Layer 3 of a small transformer language model trained on English Wikipedia (12 layers, counted from 0, width 128).
A neuron adds its activation times its output weights to the MLP's output. To switch it off is to set its activation to zero at one token and run the rest of the model.
A neuron's activation on a vector x is SiLU(gate . x) times (in . x), where the dot is the dot product.

Input weights of the MLP neurons that the questions are about. A number n stands for (n - 500) times 0.001.
n149 gate: 385 725 220 483 500 582 607 202 417 406 583 404 257 300 628 449 369 541 317 516 325 517 662 207 471 616 500 548 500 639 549 336 500 508 516 480 545 334 325 88 345 516 492 378 356 676 572 395 517 467 525 572 496 415 371 416 586 762 385 321 512 418 420 722 549 430 500 430 516 546 428 671 317 555 332 467 695 574 488 631 421 419 442 597 552 346 508 411 363 580 603 419 500 492 520 458 434 175 673 572 816 645 396 254 701 576 178 319 646 538 389 928 543 408 578 370 554 746 488 649 611 504 711 617 508 592 673 524
n158 gate: 513 329 668 500 500 597 465 719 540 313 66 564 544 459 729 618 659 421 641 174 378 469 466 711 455 282 568 292 391 500 429 532 205 301 570 404 574 279 561 257 487 802 385 338 443 693 722 518 847 300 629 532 432 712 435 356 270 491 402 361 500 407 530 564 383 580 358 526 391 460 604 316 546 446 583 540 509 355 566 522 736 413 713 95 698 331 552 387 533 704 553 513 323 540 434 370 562 467 296 449 455 243 251 590 684 239 547 729 544 320 752 440 323 473 460 635 589 476 415 384 571 522 475 388 318 474 453 704
n264 gate: 430 329 380 467 425 500 313 592 189 548 523 450 75 635 597 581 519 389 539 369 399 391 540 586 207 439 341 225 307 629 200 224 597 252 653 366 376 780 408 290 695 464 528 628 271 505 601 452 462 434 481 404 473 829 431 581 505 310 594 523 463 369 437 469 735 458 473 458 519 519 543 396 707 662 532 313 394 607 345 365 608 638 542 291 623 574 806 651 555 677 659 698 816 304 482 272 538 404 168 246 562 607 227 455 637 482 665 212 615 609 304 228 536 476 593 472 674 176 586 80 509 597 500 473 519 413 377 449
n324 gate: 435 385 350 422 455 234 419 442 431 300 265 386 528 604 496 550 442 600 437 476 508 148 481 607 389 606 332 496 508 624 431 649 389 419 372 612 472 707 488 690 592 330 638 628 569 208 442 190 320 638 647 525 356 579 623 442 597 745 508 536 647 306 512 411 544 224 421 206 484 618 384 426 563 508 404 419 428 658 468 476 557 308 472 508 591 691 563 623 578 479 520 528 556 350 324 615 374 592 739 358 359 655 447 604 590 665 457 460 715 619 642 633 454 257 451 532 230 668 406 310 500 588 389 520 716 540 476 69
n359 gate: 612 382 592 571 586 458 543 408 574 372 492 346 508 456 372 702 659 301 448 311 508 480 437 453 488 414 127 610 466 591 488 993 428 357 554 462 363 435 504 646 546 613 430 665 485 350 500 330 445 675 527 298 303 409 561 618 353 546 515 317 447 566 530 478 881 636 647 496 423 531 687 687 612 729 465 422 657 473 465 550 333 576 504 394 477 496 742 451 329 456 690 500 348 636 623 406 426 483 421 571 476 500 325 640 571 684 392 413 637 236 454 598 441 413 442 553 461 558 519 398 353 254 251 470 344 693 579 378
n364 gate: 624 219 687 519 664 352 706 327 283 426 572 612 615 806 550 520 736 491 752 600 665 539 468 675 510 510 353 533 269 569 567 695 396 764 519 367 552 674 647 358 965 650 443 481 332 534 372 363 196 779 461 750 555 223 425 704 414 429 703 694 721 303 431 472 349 620 364 519 680 621 397 361 569 793 581 630 599 572 553 476 539 675 534 520 332 429 500 378 490 475 476 580 453 749 519 612 505 397 665 640 299 768 775 449 505 477 715 336 302 207 615 546 564 842 395 467 993 250 357 336 256 628 296 612 534 402 388 514
n402 gate: 402 618 268 500 500 294 275 552 826 624 274 479 547 485 444 303 564 565 481 366 457 335 605 389 603 507 512 657 386 764 551 715 446 402 417 363 586 443 730 307 568 606 402 474 504 271 578 415 628 350 441 433 437 525 617 614 638 540 528 518 475 580 518 587 751 212 379 601 547 441 463 373 680 422 511 540 575 351 434 569 613 339 256 493 429 486 379 329 602 593 664 547 382 431 367 541 409 524 492 440 556 470 522 422 445 542 597 685 375 507 562 451 406 485 652 138 632 744 465 500 558 388 579 543 390 433 649 582
n426 gate: 367 483 562 451 630 187 318 629 476 583 508 531 657 479 492 326 301 604 575 601 313 630 558 484 459 280 412 809 464 471 599 607 421 391 524 456 472 266 420 376 772 535 391 590 573 512 653 426 557 593 329 401 516 342 429 307 460 396 290 448 619 500 449 240 432 755 653 496 544 675 417 469 317 377 584 528 464 685 553 681 650 568 419 414 461 520 441 132 561 483 597 508 441 371 536 357 399 622 552 747 805 341 443 754 369 520 470 413 393 750 331 445 362 274 387 532 435 612 360 398 605 128 431 535 216 531 524 440
n149 in: 734 487 577 415 340 404 496 711 609 910 429 719 738 565 301 483 758 368 362 475 525 170 452 640 466 374 656 586 299 479 357 543 553 571 587 388 294 636 636 615 591 565 554 645 358 321 706 436 374 538 369 444 496 565 639 763 638 653 681 694 648 709 561 484 681 475 439 567 508 546 358 423 323 594 541 810 380 475 739 392 290 508 521 645 492 521 426 537 496 440 563 331 762 333 430 525 592 752 356 589 303 274 323 536 322 516 733 700 578 679 437 585 341 368 220 492 479 268 391 484 542 467 417 476 521 349 529 603
n158 in: 417 483 594 242 508 434 537 406 467 500 367 581 637 736 590 598 573 681 547 359 459 555 396 496 336 232 359 512 610 411 682 691 210 433 319 632 430 406 324 589 525 674 637 428 600 547 573 755 638 558 458 674 544 345 451 323 434 512 520 623 329 679 725 688 365 496 512 740 426 345 743 367 539 513 339 483 689 471 596 736 542 553 684 521 658 349 415 541 420 462 404 287 341 496 159 217 479 599 755 496 572 353 383 487 525 351 246 565 291 466 924 560 278 648 425 422 479 624 195 614 434 570 504 476 379 443 520 488
n264 in: 422 495 543 505 453 261 380 785 245 443 703 393 661 661 681 316 367 104 514 422 382 416 668 505 341 333 581 514 360 627 194 444 604 537 609 158 641 482 641 317 527 680 468 308 560 472 358 166 389 532 239 349 606 743 419 617 284 651 739 723 726 320 469 491 450 518 482 560 345 467 358 380 695 260 377 417 695 744 389 394 379 564 625 481 599 681 689 604 426 396 422 364 590 606 646 383 565 261 421 442 495 261 630 412 813 665 569 333 495 608 242 585 535 552 541 441 361 338 504 289 528 802 539 734 583 365 289 192
n324 in: 500 603 610 536 305 818 437 419 448 569 611 565 397 480 496 346 508 301 447 465 671 680 496 436 600 321 582 245 465 593 517 428 473 338 613 309 679 473 430 282 402 585 397 584 330 592 650 629 639 334 436 669 530 651 411 560 346 273 458 535 415 449 527 553 469 492 334 857 586 639 362 588 415 275 570 583 578 425 603 339 325 558 567 476 573 523 481 678 296 581 504 586 225 468 535 436 675 466 640 416 669 365 480 529 488 511 576 651 372 560 445 534 395 629 583 593 783 336 466 604 614 367 695 435 174 546 404 959
n359 in: 330 637 553 440 361 547 520 496 643 472 409 531 729 712 635 318 362 742 410 638 702 775 728 584 356 619 418 272 589 448 665 275 570 437 570 523 663 589 371 395 500 496 575 283 429 351 690 544 428 345 628 371 599 485 546 388 453 547 652 481 194 358 504 386 422 484 685 590 504 440 220 508 663 327 445 547 488 476 445 504 639 496 353 399 604 671 206 523 542 561 437 667 558 520 383 416 393 266 407 550 464 914 663 471 336 290 437 415 702 757 504 619 459 528 583 574 627 496 477 496 575 531 792 473 464 554 673 442
n364 in: 316 519 296 570 658 551 412 495 574 443 546 558 781 424 548 212 192 751 305 786 373 425 438 570 435 626 773 514 477 773 663 500 514 505 610 58 418 586 837 326 706 279 62 284 371 359 491 505 537 477 556 406 717 419 780 664 717 537 562 668 396 468 473 354 232 546 271 399 340 570 637 433 462 420 569 546 614 537 357 551 310 518 523 462 554 550 337 586 733 850 639 482 740 689 400 275 324 420 748 482 542 672 723 677 631 397 456 568 532 613 528 657 482 632 574 691 691 618 469 631 426 592 566 487 143 559 550 468
n402 in: 590 540 320 474 414 606 466 721 547 165 487 720 436 632 513 373 434 373 641 299 698 487 385 491 206 392 341 529 445 788 701 835 500 397 635 306 538 370 517 299 458 354 496 530 705 274 662 548 625 594 288 784 525 383 433 591 607 487 578 521 571 594 554 566 416 329 175 440 551 435 179 368 694 674 610 329 470 649 513 747 560 690 470 552 262 416 316 357 505 597 401 403 517 509 652 300 698 265 436 396 635 429 693 464 370 277 527 508 588 422 607 463 716 483 624 306 375 600 714 279 500 725 662 658 577 567 492 424
n426 in: 348 404 533 362 516 249 436 422 653 479 520 395 660 459 662 381 479 540 504 732 358 783 512 606 443 282 452 669 449 341 260 480 535 452 298 496 614 469 532 263 448 594 384 598 612 484 594 480 444 805 387 406 577 347 379 488 468 262 488 334 414 588 334 485 476 681 570 560 349 524 570 566 236 463 286 656 532 432 484 500 512 461 331 423 484 295 422 162 818 726 745 551 359 416 555 378 472 556 440 628 664 446 568 743 435 481 419 496 413 586 328 516 363 259 484 330 351 509 149 461 544 242 451 609 214 508 531 496

Output weights of the MLP neurons that the questions are about. A number n stands for (n - 500) times 0.001.
n149: 270 458 535 543 678 650 396 405 648 286 464 706 435 405 511 431 523 471 488 562 586 561 546 552 532 408 177 633 396 643 519 714 529 420 532 464 681 634 572 244 376 416 515 329 574 651 449 507 511 594 690 620 419 530 397 485 812 323 548 437 660 442 557 538 666 356 355 314 500 364 782 602 579 736 511 371 446 485 643 522 607 390 247 412 554 565 541 374 417 580 500 410 226 672 597 255 274 379 594 343 565 496 536 622 453 291 489 439 198 435 514 388 548 565 710 528 476 582 635 483 541 237 517 466 511 592 547 452
n158: 516 423 633 659 369 661 347 734 577 370 214 546 475 358 508 487 702 496 534 45 519 492 412 396 583 209 974 642 404 417 456 677 457 562 689 473 693 590 515 367 512 534 400 475 504 515 442 343 655 440 485 604 472 575 476 344 630 375 264 538 376 496 528 642 456 500 280 584 405 159 647 411 686 408 583 681 500 469 547 380 705 587 554 353 442 555 708 470 540 512 577 615 398 594 621 539 447 510 338 488 488 293 630 697 601 281 389 508 468 570 437 544 574 255 488 313 648 754 683 344 492 500 643 520 398 582 542 607
n264: 765 756 634 329 380 535 580 349 430 598 189 668 518 587 598 392 275 615 599 354 484 311 426 594 362 768 571 190 533 407 500 552 462 299 649 550 548 492 496 517 370 383 273 411 272 475 571 606 544 375 669 464 753 368 648 290 398 474 703 634 708 400 530 370 405 581 605 467 338 321 487 630 656 552 679 551 314 470 605 650 271 467 724 474 566 197 397 444 483 462 615 352 417 395 545 409 341 639 674 580 746 370 287 428 333 513 462 615 483 383 468 246 639 820 403 444 142 535 571 651 599 565 495 410 758 450 731 555
n324: 594 581 448 306 609 553 267 472 452 565 451 434 504 411 627 373 607 338 519 649 448 537 653 511 714 325 376 367 605 639 522 478 421 557 451 479 581 555 360 401 507 524 573 663 503 598 504 427 448 442 451 678 775 374 568 311 433 566 468 452 581 539 595 636 599 647 522 866 410 519 447 515 592 610 372 394 511 339 629 624 414 659 465 653 657 550 646 589 349 468 527 361 433 521 489 535 530 902 632 215 306 614 462 338 504 624 482 455 573 544 789 515 386 596 645 653 573 366 457 645 748 255 667 594 375 571 563 543
n359: 479 474 447 441 496 562 496 504 333 457 496 405 292 461 608 641 757 111 482 534 376 97 232 466 496 438 291 495 645 773 449 794 377 483 513 454 400 435 575 396 396 419 302 747 430 591 433 216 504 582 438 428 292 530 555 362 804 387 436 447 714 467 343 321 670 436 346 393 470 513 794 517 409 505 488 719 531 424 674 483 310 520 779 425 396 421 716 719 404 269 537 279 342 428 513 600 438 668 596 530 327 160 409 513 513 674 530 529 361 303 536 215 588 403 350 484 432 311 517 468 396 522 232 603 530 572 122 650
n364: 521 419 592 529 555 474 770 521 676 400 569 440 668 389 391 785 517 261 513 295 617 513 572 500 544 535 487 394 504 766 542 534 392 623 606 635 424 536 565 390 610 630 676 759 300 759 390 492 311 728 520 522 189 483 367 631 477 449 687 436 467 451 411 547 423 567 517 258 847 276 478 466 330 572 488 791 731 380 446 639 314 440 679 453 577 380 677 377 249 590 482 575 380 636 631 273 656 95 491 545 634 495 472 508 488 709 383 440 164 230 473 542 566 646 599 555 687 568 455 629 255 356 122 651 446 496 504 533
n402: 470 577 377 470 564 402 681 582 450 459 559 486 496 550 633 388 373 441 556 245 587 453 485 485 475 523 637 576 478 295 579 676 373 467 625 360 466 511 537 366 565 504 428 670 583 306 537 490 628 283 434 859 582 289 579 565 685 527 609 486 530 518 700 477 300 421 236 686 360 361 400 404 669 288 554 562 543 631 410 656 590 710 416 473 332 514 416 564 612 433 610 496 484 369 658 309 777 505 562 578 637 722 573 519 363 488 556 417 508 599 504 363 468 496 531 5 159 711 556 535 424 466 561 439 612 645 438 387
n426: 530 481 496 379 352 399 442 577 573 418 511 493 569 427 399 512 390 517 385 691 579 376 669 451 357 334 609 690 337 496 549 390 426 563 562 485 682 447 518 587 671 662 553 547 414 417 522 552 319 889 453 285 689 481 511 402 569 481 303 265 570 723 553 489 424 664 54 381 564 390 417 424 359 596 582 492 664 682 496 481 550 590 314 593 616 407 700 217 515 529 335 535 596 426 402 580 496 431 527 459 519 590 349 485 551 559 455 396 668 701 281 458 563 558 411 309 273 700 544 462 689 386 409 726 578 662 496 481

Each question names a token from some text and the token that comes next. It shows the vector x that enters the MLP there. A number n stands for (n - 500) times 0.013.

Then comes g, the gradient of the next token's log-probability with respect to the MLP's output, scaled to length 1. A neuron's effect is roughly proportional to its activation times (output weights . g). A number n stands for (n - 500) times 0.00082.

"le", then " in"
x: 647 488 570 525 480 494 572 608 405 419 444 409 412 381 490 545 481 473 456 645 422 529 651 441 298 700 501 528 416 345 581 281 475 377 596 535 448 515 593 536 573 615 511 418 545 552 560 525 409 508 469 439 654 388 586 545 404 476 636 439 570 454 530 458 456 418 497 476 531 393 297 418 505 492 666 430 566 471 534 367 671 582 446 517 442 533 584 345 278 505 636 380 590 412 499 600 576 265 416 504 572 519 406 548 541 573 601 346 490 684 420 390 433 521 383 467 638 676 280 427 681 382 624 471 599 410 598 430
g: 427 562 525 443 414 589 482 446 593 402 421 394 469 530 435 531 475 299 332 436 387 340 437 661 524 507 385 639 684 368 542 328 372 518 506 481 519 412 342 538 510 491 497 520 536 644 556 651 491 224 509 427 558 465 475 404 447 380 715 521 447 477 396 460 453 579 522 345 407 419 511 352 482 409 386 559 439 430 624 546 258 656 526 299 458 348 219 269 534 491 560 615 602 777 618 502 616 444 675 367 600 497 376 635 361 305 578 532 599 473 460 313 428 633 583 395 357 350 550 454 526 400 500 585 399 439 599 415
Which neuron, switched off, lowers the next token's probability most? n264

"ed", then " with"
x: 603 457 481 523 458 481 572 524 504 405 280 561 536 411 559 677 514 719 382 494 616 625 566 493 455 677 573 423 327 561 507 353 451 472 615 572 428 559 645 513 521 626 510 506 608 485 537 648 362 521 325 508 543 373 527 676 510 317 501 628 514 368 344 422 498 435 418 461 597 408 389 516 543 489 658 689 567 516 502 456 304 473 411 457 548 456 507 330 467 491 767 487 443 474 478 330 574 257 390 454 534 554 597 678 475 555 547 386 519 518 488 592 579 538 538 445 768 623 515 479 300 432 468 536 607 499 451 498
g: 814 466 617 530 434 538 576 462 576 273 386 481 548 408 337 530 318 558 525 448 539 263 822 333 325 571 462 383 565 556 382 318 442 319 359 397 742 376 645 407 463 527 626 458 752 589 418 535 357 328 425 394 470 489 626 623 546 385 380 534 492 563 376 454 439 413 511 495 437 382 564 523 639 457 542 431 456 529 484 559 631 431 359 374 452 571 380 540 712 359 505 464 545 522 524 432 576 493 433 489 548 430 513 594 391 498 535 279 490 467 475 413 742 582 388 424 280 416 564 433 519 480 482 629 562 494 575 525
Which neuron, switched off, raises the next token's probability most? n364

" St", then "ri"
x: 335 468 552 388 362 580 498 666 652 375 448 470 550 289 594 475 486 619 456 564 595 683 564 433 315 470 782 489 332 475 594 433 538 493 553 509 437 488 418 494 538 564 641 539 496 319 470 599 472 459 475 533 449 426 472 680 507 403 589 578 398 548 474 565 517 494 492 496 468 366 311 335 602 495 375 502 494 572 390 492 622 494 378 368 466 382 434 610 473 442 545 589 453 390 609 384 373 336 370 536 525 661 480 538 461 525 630 475 506 586 436 545 535 416 548 458 468 803 430 493 663 388 523 486 541 547 586 514
g: 501 511 489 477 525 662 417 532 585 465 425 586 674 580 455 556 656 598 552 385 539 510 582 504 426 499 663 598 664 584 491 404 379 397 530 341 554 613 482 477 390 655 267 497 515 555 505 383 654 408 586 736 305 417 289 475 439 578 438 701 603 480 472 589 517 429 407 504 727 259 586 249 514 550 370 357 478 696 440 404 565 573 272 571 150 576 376 261 469 530 384 385 415 486 572 489 602 479 433 509 587 385 536 537 605 624 432 547 556 536 569 699 314 466 599 417 503 444 463 564 490 478 497 388 528 417 616 521
Which neuron, switched off, lowers the next token's probability most? n402

"ov", then "es"
x: 572 529 656 585 417 449 447 396 535 352 438 372 512 516 584 613 393 619 446 666 664 640 483 503 400 496 606 556 565 368 542 315 502 539 687 556 484 430 526 548 470 715 490 613 436 395 354 513 416 649 444 520 278 594 501 579 449 305 545 643 483 476 496 437 532 366 553 420 591 465 391 454 523 418 480 613 397 378 459 470 541 343 512 389 598 556 455 554 371 551 698 447 476 428 555 376 515 167 328 587 607 574 440 552 683 462 492 466 587 661 564 422 446 592 584 450 481 697 573 451 479 481 450 469 520 595 474 501
g: 575 435 591 313 405 553 298 449 488 608 608 445 580 473 399 502 469 686 666 442 487 494 367 400 373 371 666 240 531 566 477 616 468 514 684 579 470 717 539 509 452 662 358 590 328 575 372 514 464 319 714 581 560 377 468 439 468 576 471 627 520 744 435 443 569 548 546 448 468 531 300 557 651 497 408 495 445 510 640 369 535 428 565 497 645 398 515 392 511 581 579 553 518 448 435 545 368 594 469 408 685 619 473 504 754 762 377 506 530 459 475 471 495 395 589 510 296 386 468 512 647 454 319 596 283 367 383 669
Which neuron, switched off, lowers the next token's probability most? n264

"ist", then " Se"
x: 626 588 672 468 431 500 535 638 541 469 295 582 625 398 602 655 455 629 440 587 618 426 574 360 456 530 640 485 384 602 602 294 428 610 545 555 485 354 472 560 519 512 419 456 615 481 421 525 384 470 479 457 586 531 443 552 542 383 513 652 589 400 401 427 611 428 651 446 421 282 409 443 570 470 517 696 519 556 517 541 381 370 487 438 408 563 574 314 482 547 776 509 388 184 446 393 537 194 393 537 582 443 503 543 524 495 532 466 486 536 401 512 439 533 540 419 530 680 548 420 487 531 555 571 517 501 575 401
g: 668 477 440 516 468 615 446 420 355 539 334 572 423 578 543 610 576 445 603 436 441 472 402 557 445 313 506 647 359 703 399 703 561 523 638 597 627 592 421 684 548 545 521 572 259 597 302 577 436 475 552 281 553 441 455 490 577 434 472 403 540 744 575 582 489 281 364 274 515 516 453 557 497 726 548 437 446 451 611 726 541 357 523 558 510 525 529 472 513 390 483 568 685 468 276 471 476 564 532 329 346 541 664 533 449 614 507 491 364 517 377 399 462 307 736 656 455 433 640 379 476 633 361 512 571 545 438 650
Which neuron, switched off, lowers the next token's probability most? n426

" his", then " comp"
x: 524 362 520 425 403 551 529 492 530 412 426 427 558 395 523 662 441 650 454 545 592 529 362 441 388 517 507 516 475 565 496 453 436 547 501 559 488 397 381 599 516 511 566 528 518 439 335 537 442 463 602 460 438 319 425 494 617 490 463 622 395 387 599 474 526 438 411 355 555 380 399 305 473 476 493 612 625 490 501 333 537 492 395 479 432 426 635 573 492 569 465 451 607 376 500 520 458 185 306 574 511 545 392 779 521 551 625 481 598 475 380 566 551 409 449 574 678 687 426 401 458 526 279 442 645 550 436 457
g: 473 692 503 591 405 449 375 618 446 496 543 596 468 539 320 516 376 417 406 489 368 509 609 508 480 540 322 491 500 594 464 532 517 395 402 473 575 583 324 538 748 201 498 466 574 635 416 501 388 620 581 449 539 542 677 478 455 405 433 463 519 650 482 380 349 702 671 423 508 538 429 539 347 694 422 538 562 414 326 520 501 620 494 604 472 596 429 526 551 532 590 631 558 495 542 576 499 342 243 548 574 505 595 408 411 341 459 502 490 370 477 561 610 462 126 662 528 511 492 590 274 500 237 448 268 650 403 458
Which neuron, switched off, lowers the next token's probability most? n324

"6", then " on"
x: 633 493 511 470 455 407 711 570 644 387 402 451 523 380 477 793 419 467 259 467 581 558 416 433 414 436 539 452 534 611 568 471 543 603 604 494 460 484 509 577 582 447 525 622 587 463 347 511 431 300 395 471 565 245 563 608 371 553 443 508 390 432 451 487 672 521 377 478 555 498 460 502 525 341 485 591 510 449 406 534 542 392 519 522 555 519 565 347 284 377 590 389 530 296 602 402 603 328 402 540 627 515 323 462 570 534 538 702 580 721 438 528 520 609 495 432 565 639 588 595 626 442 619 434 540 655 488 471
g: 337 512 357 538 360 708 653 418 327 644 528 580 460 353 485 587 555 542 455 634 444 596 675 558 553 534 505 608 582 547 456 282 517 543 459 577 401 551 577 308 379 569 588 449 628 432 430 561 404 438 517 409 549 607 405 582 751 334 609 459 569 542 411 519 568 464 445 489 515 393 614 265 576 652 483 359 693 523 402 655 423 503 497 651 634 484 422 476 491 398 681 557 494 479 422 323 251 299 540 667 651 334 453 498 489 582 503 298 529 401 595 435 517 522 490 375 414 318 536 367 796 558 437 492 642 481 506 352
Which neuron, switched off, lowers the next token's probability most? n149

" Co", then "ur"
x: 505 417 541 502 442 395 640 671 432 442 478 434 511 410 509 418 480 708 463 577 525 679 536 438 282 563 667 416 525 532 522 371 568 589 559 464 506 426 520 482 584 580 563 578 689 253 369 448 475 447 535 415 512 371 492 556 575 551 521 494 321 532 503 461 398 536 552 479 507 253 413 431 505 471 495 382 467 349 424 448 642 475 486 365 542 450 565 601 382 468 623 419 506 434 661 491 628 343 398 537 649 625 514 607 505 542 633 562 581 762 524 521 525 495 402 481 489 833 368 566 491 360 514 589 487 476 574 514
g: 484 567 449 358 539 621 479 334 593 607 550 507 655 480 459 488 342 563 630 544 608 537 550 382 455 458 692 358 636 437 552 422 369 331 577 461 437 419 535 452 546 520 486 530 462 609 424 433 238 694 327 535 867 334 347 504 635 604 479 384 485 421 623 552 443 623 442 465 504 448 501 553 461 416 596 453 662 543 353 472 476 545 473 580 222 637 592 411 444 344 363 519 742 537 475 578 494 472 450 480 451 527 801 414 521 249 455 502 399 554 457 358 378 405 427 528 510 600 529 594 492 263 642 474 368 414 385 589
Which neuron, switched off, lowers the next token's probability most? n426

" In", then " an"
x: 661 297 444 446 383 553 627 579 555 386 531 447 590 389 583 606 535 566 380 445 542 545 439 435 339 449 651 504 601 698 631 434 576 472 480 472 518 419 635 404 504 408 517 584 478 510 428 475 393 358 568 329 342 421 535 526 506 602 644 596 364 636 488 443 590 392 470 553 562 402 514 417 380 660 347 484 532 481 371 383 550 477 482 324 495 439 575 580 437 462 514 477 464 510 514 473 663 312 311 462 443 720 378 669 618 485 650 499 477 589 539 599 529 638 380 401 686 629 396 472 366 445 416 404 526 678 523 440
g: 501 303 540 529 715 432 620 461 556 401 546 538 306 572 598 678 285 447 390 655 370 549 338 474 611 561 443 684 592 612 394 335 398 409 408 200 473 437 534 570 361 556 325 294 527 526 606 707 595 690 536 280 437 465 515 467 426 427 309 531 356 487 569 527 403 650 501 638 428 409 442 600 509 503 496 627 518 584 483 442 557 604 441 359 629 504 574 413 616 464 626 481 410 534 432 527 410 495 334 292 481 834 523 397 526 559 356 518 402 522 435 600 374 598 538 517 560 532 419 445 611 515 469 603 609 511 637 378
Which neuron, switched off, raises the next token's probability most? n359

"as", then "is"
x: 440 447 509 449 470 551 407 574 395 593 489 460 542 477 532 654 386 457 572 477 516 639 486 413 516 551 362 452 717 304 646 214 652 487 468 382 585 477 347 499 603 451 538 564 427 418 487 325 396 543 586 551 398 436 372 389 291 624 523 589 354 453 473 586 382 473 586 652 628 467 359 566 524 428 300 549 578 460 562 521 587 477 492 608 567 580 441 540 279 427 546 503 591 515 593 583 574 232 399 500 572 643 473 530 665 417 620 460 580 632 419 422 530 594 454 412 529 609 503 403 741 459 607 378 572 532 567 474
g: 428 312 559 392 661 413 534 479 697 501 570 441 416 254 499 513 523 557 593 510 278 504 342 598 573 482 606 470 596 714 606 419 448 424 329 581 676 640 582 414 658 645 540 629 540 379 556 528 406 432 398 687 546 556 569 257 442 591 500 488 764 545 641 558 503 600 578 563 456 619 451 344 371 386 502 369 495 591 553 637 519 436 440 648 419 384 333 398 329 548 423 425 371 512 511 668 449 738 519 470 523 607 642 443 457 577 442 585 426 652 399 572 595 536 502 475 241 435 489 382 471 706 479 559 666 532 628 563
Which neuron, switched off, lowers the next token's probability most? n149

" F", then "ant"
x: 479 517 531 502 539 510 529 731 599 486 485 629 549 395 613 572 444 530 465 556 696 646 581 420 439 508 792 646 473 582 588 389 561 606 513 408 566 467 564 546 474 623 555 366 529 402 306 468 357 286 388 436 360 573 483 578 592 553 580 528 535 424 619 506 451 421 495 484 413 355 443 440 627 389 408 562 474 611 349 445 591 521 480 420 467 489 389 567 509 401 537 468 575 428 520 388 571 287 362 571 665 640 584 628 540 517 648 508 519 677 440 591 457 613 527 426 464 779 434 424 404 370 627 493 492 524 532 489
g: 489 593 399 338 519 414 649 614 269 442 481 546 461 408 592 381 491 608 554 441 299 615 659 579 475 619 434 473 200 453 466 394 495 522 585 713 582 415 471 486 425 518 505 271 520 297 600 507 581 536 498 621 662 616 360 449 359 339 454 459 598 289 563 532 599 485 457 429 369 670 350 262 359 613 379 510 639 306 648 609 622 595 436 375 513 646 488 644 395 563 490 346 636 644 450 475 693 562 460 480 404 629 530 583 562 447 559 623 480 491 437 377 487 490 416 247 588 437 445 581 681 437 424 512 502 526 525 461
Which neuron, switched off, lowers the next token's probability most? n402

" place", then " two"
x: 620 578 572 343 502 529 711 610 553 495 542 438 454 506 536 544 320 441 374 513 525 515 417 482 364 436 534 603 396 392 569 472 432 445 669 482 480 443 375 450 529 538 493 446 638 392 415 457 520 604 437 527 581 428 543 612 361 328 576 649 304 368 510 628 621 652 550 417 569 349 482 522 486 439 542 590 450 523 463 470 356 503 592 390 708 359 516 527 280 476 695 312 420 494 429 538 488 258 392 485 540 516 407 717 549 604 655 567 370 358 404 400 396 410 540 417 583 689 538 466 509 357 499 530 549 565 494 471
g: 457 342 603 393 450 503 535 428 617 354 592 458 575 495 458 344 604 428 557 641 597 560 314 444 553 343 531 516 591 577 747 494 389 598 767 503 466 533 567 465 430 456 672 595 474 657 615 417 491 535 504 491 436 505 448 603 535 444 410 494 446 334 654 495 677 449 415 525 471 699 510 875 417 660 508 659 443 484 451 374 604 486 571 488 383 521 617 602 539 436 400 446 551 644 329 450 274 472 527 305 311 783 436 533 455 579 504 535 565 463 491 652 536 577 468 473 566 541 332 505 562 551 156 424 628 463 427 550
Which neuron, switched off, raises the next token's probability most? n359

" did", then " hundred"
x: 575 408 543 454 502 478 653 691 558 354 374 577 433 397 565 606 575 560 477 505 633 393 531 493 405 467 604 546 587 401 521 497 454 478 464 280 557 535 644 546 522 638 558 464 646 546 516 612 428 495 493 538 401 276 516 471 436 454 482 681 407 486 514 743 452 555 451 460 566 347 415 471 420 670 531 715 598 317 497 506 428 549 560 237 563 341 330 550 443 398 670 511 410 325 510 475 579 359 274 614 516 489 555 626 560 355 528 546 469 525 541 576 437 565 503 483 576 723 472 561 520 475 329 637 603 646 497 433
g: 350 364 385 492 381 684 492 690 559 779 568 550 470 585 497 439 634 445 505 403 473 680 536 337 643 426 427 677 410 592 587 629 359 441 675 522 488 468 557 592 542 528 805 607 430 568 492 382 652 685 356 613 627 522 544 494 452 629 409 535 339 549 579 454 633 433 351 606 695 576 517 461 467 576 469 441 459 631 401 518 519 509 503 645 445 450 582 356 347 303 558 521 443 394 592 386 556 445 666 466 298 473 424 559 531 686 675 545 449 464 423 656 475 568 412 477 727 409 548 481 616 350 650 367 667 565 496 606
Which neuron, switched off, lowers the next token's probability most? n158

"-", then "or"
x: 544 375 545 424 501 614 560 524 420 256 368 556 640 353 546 572 372 387 402 347 533 516 408 425 515 701 528 429 539 620 570 468 685 507 561 477 505 431 361 611 429 568 409 544 544 348 392 476 375 351 351 387 515 453 542 532 514 643 640 533 440 435 408 339 538 548 451 488 473 487 381 493 438 435 488 612 470 684 470 451 486 412 616 583 534 384 579 536 382 453 575 549 408 377 339 494 557 292 371 594 520 692 536 592 542 590 634 490 601 479 533 605 712 549 494 554 502 770 564 495 448 587 518 459 424 446 461 640
g: 395 522 385 391 534 453 506 431 644 553 645 503 477 442 375 454 659 461 551 643 704 546 374 491 462 418 643 294 433 512 178 422 439 455 531 380 516 353 256 388 542 473 466 638 568 689 491 415 379 341 525 546 455 228 371 511 601 431 628 550 628 548 339 467 564 535 344 456 652 675 543 435 536 482 731 639 377 408 436 451 679 589 582 441 547 520 518 562 349 330 544 442 475 275 549 450 558 399 597 487 616 403 507 524 583 370 510 419 599 467 723 288 490 429 513 532 746 344 594 516 521 418 579 497 399 521 436 559
Which neuron, switched off, lowers the next token's probability most? n359

"ú", then "l"
x: 461 483 582 433 477 469 591 544 468 397 409 478 518 479 438 519 455 614 549 672 533 528 604 395 408 525 633 586 631 184 531 301 481 671 548 410 615 556 386 585 450 481 332 502 629 492 299 659 517 472 726 485 438 497 497 461 334 481 614 555 490 453 536 512 455 412 419 433 547 464 411 451 511 391 525 537 487 353 497 436 704 446 605 404 450 398 497 554 456 461 559 485 615 424 486 424 524 307 290 461 573 581 407 550 718 562 552 377 716 756 557 571 442 494 699 473 545 688 428 512 551 453 507 670 567 471 629 384
g: 278 463 499 514 377 674 391 468 408 605 503 498 267 428 430 398 503 500 626 464 511 343 574 360 356 696 582 646 419 513 434 458 538 646 518 321 461 534 370 536 544 462 533 541 421 526 567 663 347 566 572 692 361 546 688 458 534 650 645 324 471 454 431 290 307 392 397 368 514 485 566 471 462 560 478 553 525 694 497 428 536 400 600 518 411 514 565 505 458 309 464 645 580 441 455 350 481 750 413 376 476 542 499 552 538 277 471 563 482 551 647 533 452 491 728 356 207 537 582 333 431 531 344 587 502 473 458 238
Which neuron, switched off, lowers the next token's probability most? n324